Layer 2 of a small transformer language model trained on English Wikipedia (13 layers, counted from 0, width 128). Numbers have three digits each and are written without spaces.
Take only the direct path to the model's output, skipping the later layers: a vector added to the residual stream pushes a token's score in proportion to its dot product with that token's output vector.

Output vectors of the tokens that the questions are about. A number n stands for (n - 500) times 0.0027.
"ll": 614687546593710523650462374459535600523133363717621399401751524237569525595335741482640594508330456719551435589552481496475597332545376545618436455553464468711511487385642637388233553596741348410615458472489648776612630433434605480469637471594396140699530496642360402570425705497558514367428556702776594648415465339354700458803546509760696558295680609257342321553463417362439558504522
"ark": 509465482763524591601528670543533444441286412416594599491567573390509592511421551470539671503524316567608331617416458624546400392582424523566478444518392351625491482392598458494542626506485379519466418510284456367475283486602344473549560531623589391301634459747521441561307504573317711524298416607824474389304366491285714235477644364543670672336596554414448678566315563504460503328688
" written": 509461672504391421369364516571564761634391573460641530375611516584522516483517503728550459472556367444379530441543402389655488371607545503631525455604162481473587469600475395464449528386354457750479400403393418543341521526605519484513519596476384437319457545741402497446563353581386386395506666421640518474290488462294559556558565622617553379358522578460378644422350639541320289480633
"0": 437455693432590459325610494576598572513322622532449443394623448564461582577539503662428443303519441405467656549358536649416532621638583519509311349563438375657439437581600371485455380295563609340574543479585370390465654686505390765559542535593517321418664528431652600589545367505392553551556629471567542412628370467562605539515530608678443393591453363300363405390428405476665503423565
"ass": 562440472770644669466401531454643483605319538566511475455443614489655419405380672416591555513630412549540449385611539402617497583470622506453576248551292309429360496524425492679203624509406622656570319274398593653513510626515544318454594433560611528549511470360542460624308429591376768724317591455842556388432589503559682421520484523438617447422588683389500425582554704477510493286694
"istic": 546452598656429377428319603436380682334302500300657634433705631408511656334597487347466517140219542581393636482685577546381638472523613749645550299291585262512397485768436220614167705295617507704596495413623578722618544531405253590424455378458631319406664749504418525570352427555330340322386562400790554580515253426436437678546411567614401476249405565421560639476268765411585461596435
" business": 500431418603477505309467319524731719433425417540643608434500653281423601474434532490387521426538523437303460536542514669539580375599524615503523290729430491615424490477483445497375599534558596632595423579569471423409544485495471579438425560516605521606512545471362511415455417448384490450460564367488438505416584563352520324610621367683555404374329609497425622608650441471422542508285
"ound": 478648634491519519440541403412438487503282469249619620674559691270753661375353524528858573512620160599434287517668630452454270654509311503457385434585456380428291481543504520527416629369452353411577514395317630598600576529607452464589621496412638748643453460644557531503368449573212304332452618524799496425285461351305635588636561298466637504446464196480528542426411404368324529307282
" birth": 581712715639574383456287480551689679256265252671616524205409702382370316369607508567796377361439253626531564585524623440412731584736463413587378247440420338362470465339460424681272468460393438455418277614408737487534366608636431406469511724598546437383569554540308371343406416392238408438673552549534465545456633650299612318531596486483614357454547608532328593714436460367391463559438
"ill": 356525414602623452603262559442641466537318559487489467476486391284494494266312770446394479449613503637503628561612510371746405303565479571493446508509542400536336497518748277392267628575494342557504318370428570570586714313346441483608751458405445452576452625552650493518394464521295394391476491584778427420497490443408503561293598538408590412596439595460670388414357472474298525466358
" role": 525594496691456526341706424490612788385320610383647649479680576311574479598391504416377565422548323349261356642694333547723673612504472623488552364626469194428697489306480395363397528366445571611441550454556577513655447672514488276588327500973584415439521702496222692414427527421334269341480405581534504667460627404435524300527598349402476469331436710504331835618378610395627484374366
"an": 551372333466507530512644616413370344559366546607521502490585599481363570200542372544487509564604550598460478664500472392365475583425379431330686549430614497587307493713456529559466524330421490470369459463430479544508335336436476405538403512565544396537303412461410560533511452454563645591400264578746709489384658615394418568578360665529649507555426455430612600536341545604535536511568
" art": 482474555575480521397232427487666748515435526414644539402391454443464566242474447648564482438470550533434521434588349594437512413431611496507372337438528548469514496511437442550402621457567558698565471444377403521567429487530455523442511557589558526420546419508462505583464483610462317533512525385484537519315463428360488426556400385522477450401612610414435548617451563379455523370404
"ows": 488759319748410334409424221449631507504281564208589700447466478495442716384483417389561535585478517438605417582333211551549696667510704821437199576397256409295484467711600322434425666587516507669471420534511504514456439420642188622585727611820748255274528553470311504474504410351369490398539699165860580654508282549545817550416681563379644457392461585500572596673540492281461327441491
" history": 488576391457414472436311449554540717469640395431719567400703554485190606549484606491602431274585630606438511383549558497675488475407490509655354285348384348634541479536375419523351374583475690624569407428586613561478609302593554626368545726567446475415562631666565474687392446500326223462530438486478395532497402518488450281385558526446476331297536382381520806582415419325389500518500
"a": 550451348543419535571398497566338349368579462701416393645363483426382753337338373575253507447721661671484489546401425534514663548327423679361638579401583626448557486497395408708451391454428497481488426269581497388541529437368589435575624671339359424562354466612645536571540590424548651451547431670681457484296477344350325386536284565383678477482445448410472586708538455511463521485437
"bon": 523377647598664280354296487648684683752350637504720478560479672264420564433450414496356457391401479703359377374665586441327310379604588378387135354624552384751600497458483415357217771363457449648616357383583600760548682518511830500522382469760375421355665666414300603348413401622409481666526587753965475628609575537475602451767533510688673462473714389269136559516357546302637425457645
" (": 385409452402547462613664505678406491431628593411511561516352576558545427700437505521702424500591561515534654421479579428570475505311412482518609585491648613589485523412406502610356586456389310551445522646549313400530627547699648473568512464450521579490480488581541482539557506354557582629457525415454565515493492388603513534484541581503573589686576397605623508468502416488615527573442
"omp": 440606669508409519459593455439695500569335464697691652446561558272485578450414538412515528649579231569503339760645533469514513571367634616540391242633542579235513478595562395566276368513408403485707536540676462540599412528580507465459561539492579407450633676469538440461313381402307359539366462665779430539406497318448514496550634492541493225386432614398305751577532684348397461384538
"ished": 470656619804318460253240572544731648253297397364578636471743674433420430643515385446370688132666228666523515406691505636431706277620403279805562521567526505257518467391590586550319667556709363664516489311733649566162460305574348600516213407422538465500531526491615642488358369394340203131509705568904495598504413681236575639366437574490486369289356805491338245531241339344292588414531
"earch": 632551476548448300274476504574433506563525497525622553450496574243633694338605612510476388440554424366311390712552292477321634399386610503601370365513344489565400441483443377493577681423451409653470509407762597541610634622648489377341452634407706557548603555523554282378363346724378309441614640500850444582503493417500659248835721466701450322389599733421378589596475599454218316458367
" work": 480559489581519462421461382566651705460342448355592506488548672456502517385513478531466456348571532485545549463558397698565618395482597456497507339493455421384389504377348409547360500448604341669568403592624473572598562447418467609389490522566536377466474527497313476566500541591514380392465450265477450528443474340324527548624464354488462476458536471492343631649435461396305558466355
"ements": 364681604629457306351360427625526582545500418646658513402442538290504551384553432655576757145378384371185394618573254746392721258510269438733180286421590505303521431532500437522392336570318400651741453619686573669504756477325251559323436598779703546382762610446413661449474318473299459472460388284837837758295658574615496576421564505665618440523653330331500443676734738450550458455707
"ñ": 479701320667464449345467569561434597557459579508640387310675443180723480297632757440580661411500545651553563443372300522793828444877253273580476415700389382310593483496709339474339582517788527723356249642344859646664362640700505573585468533360412542469695560669417298650452175610435422305681187597956465389442447283505496505487677378637660324378423602496360419361749455220464290541500

Output weights of attention head 0. The head adds the sum of these rows, row i times number i of z. A number n stands for (n - 500) times 0.0043.
o0: 407565489593473805466332408481558339587455501345585294432501521543624710518459528493376318580645470480262603476445423364685508503315526334584524570393466846614602634497285519490357581566302526496496399426657575457651443506386463356432580464473535645469721405535482505458501426640610450509363586683397540545396448443562712668593440209491428541312429425507519485630562576525513405144726
o1: 499384472466395360585467471467542443797566514619597528523519658429605681564512648602585573433182566499362474251443564659598291616461646416453482475503371553469544254404389743651524469553463262585634554430643542453600658419546591697393442529249345321506707420528474444401638372447473511627556643763444503627567644441770613474607485494641344567578553643273484459521450500624680500427242
o2: 548638579572568472522479363495639525490548537456433485584421394391626462539481468498509439458406578464508344516576364492533386412456605483502497497555568465495402410559569845469516414392497459570390505459547516396672490684522327337478721545667480482611514357587460487494427569631491501319575413388392340628565693551387355518513401481497352389432546430749487460491495442546331520408456
o3: 379504428540334562510377486461501829481490576455472330525405562470479682440628514564494428362497428642181497398559632461539506520336552408672464494414724581629538701467492652436653686500557598598626495419509359375638450332596574381554437706449535478447231652638477483651600466438723551662615533642479580439496660448496461483564627544554471419549493643277603373650470577663635469366486
o4: 541519590580323521302541452472727486496417499603540745435284566506344457623451516595395530663594611389527390359639668408508379458450453449432501443756536594580536348493468316542545395448555509563554702765689430579428591545540643516425402611408556325592227442372611526533742478338472619524660537364731685445483337455410518651441375721497498572746434579444472427394508529479499478557427
o5: 571705629532489485458453503648526527562544604521561594391499584560542588478540456558670476361445379300594478452326434588550543346724445409610578547624286729412655496428549273743596472574508513525523383608465450438500546350425538595483615520580625587248498563360443466517648483432286429513466524504599557432609540492787420546516660451533526746684441349430459669628412515571320442599508
o6: 669471261520674585490394521491509484473427444527443495608482464426598480425376683536488392510728546502454554595486518325295480620620601497430501443638625423630591675414461391431480512439566572468400543281380563419533512409508361291454556577353520509582468478760461404470596554396749302525695562569296518510407344657374385565593479583343645432458581369413547510490516531565536473443581
o7: 494600557348567539445639636512620524484419593468449459524511428496416510633540549462450605583515574621661544559648635591476497388529495600386420456553415533423509322489557444487645471349549699544572516464631562466373406613541426552443492582400552372570502606505598515476532520638617576581570485436604513483542698673490454619442439555563497483614375479555583343628423546535539462626441
o8: 470298466429643558429425449440489591439558558601528339578544546515470457506573444394387536454421563437608378434464615316428495506538527436451591497509416328283254492536547501513515438624470481460253560379561561475634460434392536439376489415642474418555557505595517436388624481515376387565546406430677370482516632374626357548515520374546378407361565584555426632403422367461518579500673
o9: 512558579442442380420369616476353517580394498579435645492520432530488506574423455415521623576437386586392509499565334621467547516417540586508457585609510411543564401543579574590561459537528678358407525461526427471490450600560509492578493512527363445468403603362450459683485541562485540533445588641485496657633656412451411321631590641630553431523475526544513508393678482464427460419429
o10: 441625467496389462363475585425592660500493551431529504565418420572643468337570521607668446476463479375447502474584492401628622649422404328603547462524443555505309225617408650511566395578350351547536389412340383404569444524634392320356412594437351559529500533456650442454401309520477479372664450582712543580514507371558591604543494447448465488540441628515608443437531568657539436449565
o11: 537519515602417472601447408462502219392422633571522336446646559319649518532554633417446632268754453347436572578500547291460426586474644538519551460564448546670441384508515446462475588358712728584644582493588437637532308554522533421515605684445405567543328421444567706549744537470422656628524468602758478527550433604379609470557558471468650304491382589539500495492786413509532359376488
o12: 417638374347332493430482471487801418594540644565496413430481493192533618582409568441528576504482739561461467359781628429589492377403486460498341507608476482604367310533387605544543630446647493536575433778555531482544424610563572537674574406423558572620524504411496605637536523534373505402511407644652352492560542679433389435484370518466368472533161551692517391480391596682504440619283
o13: 538539422594411494382497552452419439362394333522591477585302551492351684603608217728503388617581395321526401496512643526343492594406445599508414334608571499525295470609524431426436435307345624418435415553481492511474428535429339537660436570503398373383567493451455515570520302595441435669348669492403495466434502682498605467435580691427396483505434497345418642561611368492661517532538
o14: 422424488405521636453262415503563511325507426497507691540432419587643446714418552547584711512538477714669590530562412465278636528393630360600493615461630605547592194434389441501455648513491528449443536413606612743464386561496559363421396370401547558410460282459518575528331456459426701581443416443471562567485595519456292562437484365505544678490396374548606490259431496420472456561672
o15: 320342570539533548534549446719364259577600536519450480602572512481492656408415662380548406368440429399266387583319394390209362560532520433571629630391451800542641435384465618508688349501477603638686636497723492549612516487584482603579411547427693640583270543484402417458519453524215554627418554433606439506415477526624689456586581605515413424638504639439568498486462423281315627474516
o16: 558514372542565408393477468473542379524468519489349433446333603519386535472291437457483387640461543645403447442514604590526565434336437583478587561531443592432374503517358336222718630382490519488429334649666522532653627408470557511496726430502477411496301455462517382400550459487623485539431424593545598572374548416569428486499536654432391635517624568350438456464429602565531406497510
o17: 533421519405389309492497490552615757351414593452374443441528449521482398488618470500490519504574477680546592394528364460586560383541600484462362572502479400428463525533555350383470537616657558462574397479351460442462493520431514493590459546575537424322379614295577485542622574434579452439518695523470580398489428545486516630537573642619544537576437316257439464562533497522658539522504
o18: 475413609469573401540514395305462509416266519475298377434443552456548508369640560391421528639420495518504508542506426600408419492459588482423465574396359743344517762425392353560648463449537476659493410422624605486607402595338530591406403533493516578381655470347587525512604352321581306349454517546346701559338419546552418546557496437542391487465442492428524490595514634301514433548528
o19: 503485650439514518606429282528622604417554559616433550601600566545599513435661531626581471607676514500399565417258523345760320408552600419529475600605577523481494240676512553494331556566418510624613491395560543520567593468428461402530521563491424463568267614623481458447547359416432663638345612661631541493410634312543600413531578360559573408489499641414557490476505504613645533446575
o20: 412580513644327588287465522649512605596379267461628570653367504515254557410443468379499601471298531479377581493481811491417535466571612363526440568563468479539592552547376382444551713536403469401592357532422415665587698584572570516371343289385600496521577732574362534441396463581804702599539505414461528391576550457498503497402544505484489477414288543483422311605612737553443417753638
o21: 533599486603468554491260571435616432618526549433541553459545492593500552575505442415298535435498595576543702452554411597297459375484495433511504561507612581498353579547472361389412457412503403387423748431522383404537510458610576650599579561701522372465488472608544415586451725382686424626390462601377336335563429631670493592535692607576630457461370413517458484602388590569423589716418
o22: 535407628365477502514598459497631470482554497370544514511590508584491488563574487527402654483391414633509421487556540492436359510592529552534384473508580648472304708605439395390367748395189470563456401425358450523559439660546520286430349580418441364554274533487471306472428471339668572566569257406427612373564734598662475580633401545716559371711506562539515673578542576746562441670546
o23: 781231491487716507698528393559435601469341532376724570432590515673503435220571525479429510479464657437566431601503407322591460496399620651428664324612447488400660587355593452552538399385522630625509442343342634519550335554406692299460648543516626742451474215379585359502538310572457439455513430357720546542639356542529595590549345614310564459456634372533523584514647471556391549486441
o24: 446406383371485519554359524379616368578474520817610485716261575646610533501481601601312569511610658563544352541396562298505446389609552399416663657668628480723651297626733419462557455551571694503431573681477633376614487464467625366580404465499345578562433545537558556530562494603588447689433490497600347429445705485314415407638429421504502339373615578527498455347450560621547571467434
o25: 596488502546662480693468406652486388539609662516250456393799603754501643536557535561502384415529451407519400402354356503632297341459539567731518375540510576588464628559718559577303391274360581602489534418533507378499482545421446419670615572486364568372398594544456451521708682559462536565489554491515465428627625333625474519542463482438567442520770600430418633610585493359445510424568
o26: 376442384544434400430469664365427547461441817710451491521506498312532470695432709366371457534555459436403472304568580444370418563412765614702403493559492621364680562329578280485340585529523565558606567733455466356585519426540492597440358574529601377330407453534611644487338389490550411535661419424605489488499350585442404381627304836626609643697567470698439508494541521458356536544592
o27: 456523240440454546432608534635611841365477577479379404394466404498618474562443408468599451489491561425419397459352574516589652314560384436507441529529549462430565559583780522523516351634597560584449452643509399341525653305519406336467555648653462442532455630488482610475430599638562655459459434436523299389471482462542408518662554540403554551356482573393410301453546561492456716512396
o28: 545324477524517574494572376516442467639422575314560400427697547635558532466587463585399561318371651384377586428484434566431372379500275452803468756495430494575537389534480522655503478464311493307551388492717531536287607332500385701418307479586580447472288439384463593518355474504173574574386548485436546516641556546599696400336588653614486525398473463389569655393426560654365509619401
o29: 535630590405496578641641430530410489592519483521382568641484347495420561510511701516427480380312580479413494590368414468490426504429553352500687446603481380493464744398681549501372552389403253635456407335544676501602461577683525463378496572501517473557419376469370424509599497566517530595369615344172487390423577497483398463614415492376495519468601700622518718582452449514516570400452
o30: 443727510376411404577332288584507633394503574560590467396299613390540519521473488501670479535338667508420508436591327326578402445431579526606675423823494294617469713490527587420468707322374440653464378485362376391451373428313641264415632550351437605512583466607331621702619560797565589563373573620448502397367648478603524398580602405477409418521454602472526561658534655491491562406398
o31: 451536468337411404527569497686704299620564350651423742500413471432391427752530401588365429551490517469436692435521403381600277565486454379482444386275484398512394843482461338493339556599384409683772610515512329460548761482451455696406394557403374215529709349495594434466422780389514630650508547433296398334254424524537449610546279555581482565679369521475493398561412454315584612349400
o32: 680544415521286319630476555442576532620539556574559643562641434579451427518504439524417394695595560580495445324314410638578507548572499495279747548544471358427217555688644482259522480640515547504346327481256434396527620419615475721641639372455430539543469560496543498288448340644506460529369662425160467512545363439463640419444488659480535487351541589328417472482583536617518414514411
o33: 423548697507601659480309395363420634550758292369614321398475394599440408446557351382565335470672435581427488482562500459533676546527434306451523634521360623525340927571324553559511610766397514571588388416486499500562493613418535443470451341526423466424412539581728403401324460540511565444407328428021432560432695282563525527600430292422642603241434678363288467453480401537358463378594
o34: 600499528417516421635605241413350423579619463561433437364681457416616519382483447515587535598481543509465500659415445456664504451431314397446423557550587509590552502232455587671620508544685482667560367439489502750623583459465459404479500628528519510530458470619381432481634554532512335599371509507525501406406612464573458549448536456396513461596581582326353367660386467507486479486466
o35: 647534505391591388549558416484412629432430591290639711649587506508390456541519569372691450591528429570420481569288434384556521472544382537564622527463370445418533413419625420345514496552429686458552387549577500440490561470561622368544333524621538606538410656495541487553332518631601687519524428565658454494408647479520676422512488405511501372687540473367769570418452558496626602577627
o36: 339465355531452333340619573639551410512480538449347488495483609419421665377523657488620498383305441644507478283388325387558628652529511417535488687364587552518696451469507552514520459625459496546679457589684417510562586535614356449453621634483533402480666732349200237635536586459399488437607785390457652397481448441482505651574376408409464647609547399434486433534518534492565636383488
o37: 450541420620445501421478467602614487488368638452307442439469603510600506467463637405530602553713395589458631366579514496502470475438619611514522465509644478287411644520568477277277483581679377430598419408605454333670426525485423383422833460590555576460647625634474504597780411366721470589420673576472522511500495475361415594630429590252482510369590549447495605421489476550648349466694
o38: 658488398537644414536388564688395153615632591617622621580707693308539420609473467335545423398446473494675393276480521489452576403641652594529515557506515475657570459433475362549670697467493553477471529689536529475550457522517437548391598603365587460566410528581392549512518612598484498688556444481580405572577638502470416487460272491404536591670447323674485608403515536452545437471508
o39: 577366624525577341312467610391537672311591613258453591465707462603505415439609536452418445311624550462556620504371374671493556456455415375675379606449547523660491361568448566593334496676464596583382534493730368833388363510569497643531500372541386499367492462534378321492487611391495338354665630451497566659578357554683479435448563492548496575493452475512401449518521448520499446666418
o40: 466604593577592510585590492459347474625533529399669320301446459584421532504501390517490579490686422665522547413644614649568655504460408683499408560587471574534507505487453464423585590359485501409452490465513461679378418516600791500383477318493562588364361415513495532585560398332448603500481548638551521532514626487446513483622538521348626606420498634262493588489475493615590357495428
o41: 475378418417487420455359395512479238210454487727178400460441607601514307427601398526444378189451545500524423409414436579423688399528603460426475603467660461660438472403513449409354536488566350546488535639740588602551585417414236429447636503584576435483520436431330554347478652583423460480274479455351303567644652535583428554695588559442445536356540755637275401465590259394348647461497
o42: 794716387366470558596459513435369307379588806320464432557639457482346525446531647506624372636847398562530358492391638509454510541416450664538458478673627420413315901363540381446414552359465302540462499541480450324382486461444559471509450586484577424561649570605464521376631467505353507528770662479250466503494308488616520571462486463287482408380427664419429618721655358519473545554650
o43: 356523310744378576387497408501393489535509383465590439615402556614549667485429515470568459498485565430499443427349475266473659537600395373447417402462536415636377389667458622498288482729285503576360557635689549538424441462499450395580619291508564662524511489645559367450579496609274619503399480608414452437464542373561897392498504323348209349314521615477526459386465567333459512492589
o44: 546441517480402260309343494609548391563484527541393708617333524370455496483574482538500388421247455432572638460489502382601527582419516602443393302476365495634492238561539553459614505513413435536604320618521476411523689345419239700584461650444407427387820610488367532564501630502547527602652449481589491395478389476506306566508310714766497681530364491461515389531545619395683433588356
o45: 635468460432595539427417521419413516440575791200587362598760590364506466504409617494638211291552573616167573501358400538580349463547454434657473420566588485471433652415532584502431459369510533776581525436691627684620662443474407626298487493545522597479638518532444475643590478492457445470616585539308524499498287422617553468559581444374346629374473408484598494751518436573432407423573
o46: 417670483392643335502424612582599475456410367513421600476555485462723443517543482654587561423451540524640521599449411419469380441529315419395366534728579512636523420601551569659640399393434634511435619304491585533394462633428407639637467519436390525708522527509320534473536532237614491489516693481404533271543344561364682563413536232603635533516436480393608390589563670501543415444516
o47: 596404438513468643535225682557592540562641545527531348522716392383469583644466471359375555348626493520567413457621437448492466649373433399540472450456471562748536688521445332314432550677491608498320422533322623356358388286570535348510435408508636564647536396618662609528270517657574515423523366525449560374391341259451599425539556710643532341471379553772427584466638664569438563539383
o48: 373440223653518587436445426412504519468340309505438600541441543472471549560526569377486499621387437465559557650510453296374627470430568562534461485305472430584495383512567433416584472590624480451382534467527435558661455442486460322428434424448457554629341557494503621587317431503718409571620387502641489439568562575382251510393500357269602300509542405654523360309634419434450548416623
o49: 556537435547387662634592507413400434419496542429470420493484395426419460484600444433748685549522486489564385505551535527520734553451579473444403513529545569521529800521431507413424730649518476499471615634365597541633452419645507407356490562506606524338496622478474419314452489489709710405473378524344593458463622392587651584710578433283495374447439599746584560694563475630655562381634
o50: 400383584451433459441630495359284546297421495405313370432402541526520414292583654562585328590587599262354577535378505334491427616582496537642430617457609568415463353451571430637579433246299429546673541452643462494627628355554443494505410675496495412417455581402410365490572271377276389490757516535365615598430490511558619616636370590369336460560637680315419649630207451424403376386575
o51: 377390457547634486476407483475445324630397507646418325484404537290483407482467673390400639388412553465506467741722563464358403547665456452454463423499488432696535624640443463526431399486565556555425441627352505437507561422464540509354395478506489477529529513506444708566340474615578291577266617513576552610675596687516520415509411593661602345648607647540467548271529519540477439575498
o52: 423359227569520507484300546489443462487545603436260536473421562380434530570604639372568463405319325546469605355340396337503432679380467587566664521446578505497464466438538457384728392533658689635532589472386349449634686371709371589451623655459606543434607626481462635485401606497610279531493590291405520483474351454434418652396467500613456523625653537484596496379579475486462442390717
o53: 483716489431415402611498468339320611458594566433662425645550465445564631623334311454540617481519260527493498684548492404645413428396456598441488430513582307443386619369462607375560470508677770861469429494697669586389248736551392650546514511530413495391418587403538549437561499462671465509400562490340501545428488538523722487558449512461509575555385483448672416779436586375618443515495
o54: 474326437506647452568497462734607485536554296620388607554496439439382492401593391486450457528437674501587406367665426414494419479531389568405413335383576402641386453634435511577448412607462356496707369336455408628439560441434552504620513466430508459586523485361414449561428625486470458556460678400584567525469509409500381615476645558709408373554378370445476383533516497573635575530415
o55: 414412413542583364514663478385412577400475404500507618569628522415457592490624618589367451630565733492508400275452532449263395455449583597551417427519501469424575094444664592523435389411383449530579601547708686627607425486589374643456433462526344437629496577497426515613546393411653383596573522376935584305617563545416435493503547376536495380691525392575499531563550551408465464414586
o56: 368433546289335755499361350335288495400634498517616430422496369717367668487394481693436515670630526509652541583496486507577480674459482469601623574521705509330507358598557658393445469505300496552518651426339404471556481586460619474710441457628499655341673522495307412567580551680509486439513459603739533697526675381684504621498775413528431495380450470457623388650458389528525469589727
o57: 499592271428508527501442642539637475459477571619560522612664543626470407416423477368846574395570425529526617540623499437394521589382573431515430439511450283463472516525433445312572528376418368503595503507656538479531618561549495367294315420386479406569560635356571591526420485566349631383526295545475472549600568586441432659689510502557592534510338554633574520623525552563679593564577
o58: 395561348378568452601501670623465743541409562481426521498471449451542652610385616517635583514596494561606453509515532522622668587355451316569703412499492565429465435527461478399534446699636453540394548577483517469335469553725562371493672350513275394499456437526550525591501390766547451469436439527563395343402742452549448369439502189284255442606496382382474463360595475561593327349643
o59: 593574404486337602593698635635541407390707441630455583493557465354444394718598716508488471454300641599549469267368581321297600645504584456501687397503509460485380263556466381641504650508386311529419588600565616482486449311546555412413476672407583452462356486568280369525490556497543541543671315562483361476480600382697345482638599589603544488529540478620615583580356509727709620409506
o60: 370615578446467461588456491369376458476390427466498543307395424460488353475365678462539721471529600553659626595629546616484637603635633547422534429607528462414431677499446184580597534450554469478454673633380465525438477671496673728567559525414632598285518418336452583494671665568643559500467536485247508653639412634411455514462592470526786522618556471468530429463504622633613361542387
o61: 504447613406442570757603535505641489630516673561516494407392227443545414519427496448615593503355290632716401662530481437659433600479352565367428421396604348591414566526539403601479583403387271647554563400382446642389569448671519590553447458452528452476516446573557493375452550499544590530253518597497427587490518467458675558346453530626704537552394444449643429676288509463449440455368
o62: 448572315563469570490391575425451409613576475635579541638444672627495606477531244577304571393452534326439549420413516407366422373579514506499616586463443306480645646523516566578513628551463630595399546565443572462602399456349413302489631509378522567591370455479404391465571593519333513475512424329827572297358593494490615506362583345606361399432487488539580476472693517582363549376556
o63: 599554553358511526537406630544517598318422483409668580530494407564516298608660468562435505424717278575399456421487678564594611422561515462436538432565433674510424433521437488469429329607421426503604505653680572339400410443610394462362388629553456551316477572620706317390460360572581544453426389491509694539406644563481473714523504494591555555478354436599749391594504530582620601488652

Each question shows a token from some text and the vector z that the head gathered there. A number n stands for (n - 500) times 0.0015.

" play": 509541530589579470447497463500498511453526505501520515463429415542476487485527595474518571512621468480508488578524414500469464500502520488427514443489537502565519475494461425629497507529474562
Which two tokens does it push up most, strongest first? " (", "0"

"Al": 480548437594621452577504463451486605591484559579570577541533518493513449581436541468488542526564600418553494627530533470465396450503524577586550379438510453599536546478386488473497461462430415
Which of these tokens does it push up most? "bon"

"ud": 545491539457523534729522592583514491413503479422582636699532462537626615561432485421509613543609505398495482515620418518436441534451479457563428551609648450392362468477453560474548519573537408
Which of these tokens does it push up most? "an"

"ony": 515460441593571475582471385456468548492595525519519514447479560490428497480476496528447491609527497452532527553525529472535453547605548513515575422576523462530523535403390499538542543509501504
Which of these tokens does it push up most? " ("

"end": 538514543488464464656469546514526520450493523464499544604524495517576540473428457467447612578571426448510505480566451529434446508530480446551446515601565449338452472513440594533518505532534444
Which of these tokens does it push up most? " birth"

" story": 609478413522503527521443507412479531436561499548502488482418507479416464347452568465441483570666421467502493551519559572521538553590581594420550449531573403514529492429420474557491492534431533
Which of these tokens does it push down most? "an"

"-": 668563474507516472484459457470527560592540573509534428538591392460364469512502451424568498598499566545498505520587416497549462521631342616417505390448570440479526548441497531604394510503450468
Which of these tokens does it push up most? "ound"

"ells": 589519496508455480541436486530516558536559501468447492517482510543504481477477533425483586493669477548474513507517448493515447513539462482465556552565524525442526554524398486553475446490448579
Which three tokens does it push up most, strongest first? "omp", "ass", " history"

"art": 470555423643658420632553497531482575486515645563606684602559534536649528655441600462406543583555597332525490565588510435395405383425582558651523477427514504607493466536404494446518477467466486
Which of these tokens does it push up most? "bon"

"ian": 413498690553311392587349427490700413535608545551376522393481317574384510425433463574556552454525563467494470442547541537377716513628621427501607521731616561425524561356476630358596474681380662
Which of these tokens does it push up most? " birth"

"33": 545501490569531475629469454473441496439579448551523501599495485546387463564555436512453550576530513492514462485568430414506572573596499564511504453521521504507520530447457461514466537492484513
Which two tokens does it push up most, strongest first? "a", " art"

" D": 544474491573480449605444470487475490441565404619533413544435495584403509500526473545527561462527468510487437532537429517427628605573491582497522576527596556536515541475431473428530501420484535
Which of these tokens does it push up most? "earch"

".": 552537466557593542534447446449505543592532545548547520484535483572413461558526450478593495508553604478517451613507504519498388497528458594596504405441545382558485577449465450482474475474520362
Which of these tokens does it push down most? " birth"

" club": 551472501563569413579485522481667504582520656563534544483455527538537462386360606332462573226684440589501528566446422671484322419477536495526502655583549454483501569614347527644482381456545746
Which two tokens does it push up most, strongest first? "ished", "ements"

"\n": 590506418487567545490475430459530528499541560520500515501504452490456511471515513459516480558587504530506532525504479541507445480570511549471574380489568437542514505407409515570411515542461530
Which of these tokens does it push down most? "an"

"\n\n": 529602494525595553460441468443546603590499498513436460461549426514440548561523451463585578478512604523519425527518452561526442486523411571495515382472563414481529528482424433500446515536513457
Which of these tokens does it push up most? " written"

"==": 481743504661774540417542501402418689655634518596507630495548649547409561788567416403607658576502745445460277495581422353535391353519548729576456328319454436574590590504362361353473549453460235
Which of these tokens does it push up most? "bon"

" —": 388570344476388473338498529527311500342589645829319459395441615473337545285437471360515456588444424546591676414393496438484424611547618734303678341580604390634561407558466545500450458555504301
Which of these tokens does it push down most? "ill"

" and": 563493449461534478502502455446502558496502493568520488497525522518557480300400535457616473449618401535553454553420485587474513487446507590550567502501557521507446556558381450454481440464519508
Which of these tokens does it push up most? "ements"

" start": 555498459485498474478495456492488546505489513538490481481509523522544485360433523460596497492603424513529499543447489545466495490438510561516567501500530515515462528525403490487476452475496516
Which of these tokens does it push up most? "ements"

" season": 578441463474539498544504458497514549478510425573550490533514527511594432297415513465611463465614346532555449573412483649498566512469498557561551536513621553474410569523411470433488434431519526
Which of these tokens does it push up most? "ements"

"or": 532450480580506467559511451444535541490458452457454477482429501553535450474465570555456522435536471514543542525519518502547428562504454477487552463605545541515495477481448518546487551529436545
Which of these tokens does it push up most? " ("

" League": 503545457535439386557486496545510544536524604581487485578527538591549465508428430362501573402574487458507548506468423529459511460473492502561494617506461544440541494516368560527453415479447644
Which two tokens does it push up most, strongest first? "ished", "an"

":": 576370488524379593494431387435291521431623408538547500472406455663245414420665434568475597473525543423453380479660430472520531632588570562414578403432477441558558535453409403672459482562453383
Which of these tokens does it push down most? "an"

"oc": 541464470646423369560428611433548496515510637443444583585517476444590498468377514487493580456535413578451475503517465487443357484468394564454465613675550345374493526694698609601740516512579427
Which of these tokens does it push down most? "0"

" A": 566523519544489430608485537443507481514504535532486485598578402443399560588531470472444550594497539533526512494579435419433564509553459627475439478485622506553571483464544540523471550461477523
Which of these tokens does it push up most? " art"

" vocals": 504487477499526445558492511477450541536422519515540413485477511569524458494484548520483560490538443502559475524516527495533432488491442465508557469506403491479480507559433487542429527488538464
Which two tokens does it push up most, strongest first? "ll", "a"

" I": 579510494573470451478510449498513543502574497466480490543521428515432469468508483460524511559539499528463504484565426512496505576561483616441571461533518480458542501463449527514462499522446522
Which of these tokens does it push up most? " history"

" in": 553549492492520484476497474464473555499530470587549501493533502574503488436503485522635525496575486491512427506474439516447542524486511616540533462438531541531471556519408439479501445439500469
Which of these tokens does it push up most? "0"

" Album": 512493438545568491585458431488507498516489572484606547460500538565498486487434558522497493492621552451513484647510558602438443461497549552608526484505516430575445528448390442548471490477522478
Which of these tokens does it push down most? " role"

" Top": 516484446526568466591444449510511490514467589464619561470518518594504507499443566524462498494627557448509474640530562610410477448464541532602523501495498448594442531442400455573451488462528504
Which of these tokens does it push down most? " role"

"oph": 585456443561500430611422548470549585478507535530515526489473478457418576433496618512396498679611440486441501477539518507515546553608601574339629443487634462524476489377459499540572524492351524
Which of these tokens does it push up most? " history"

"ill": 526495499533467478648521550408462495483403387424487551608506487486478577529518544564412507477465548463511540500586509420398562453506521579549503450567589573591431477492433538514559627445497561
Which of these tokens does it push up most? "ñ"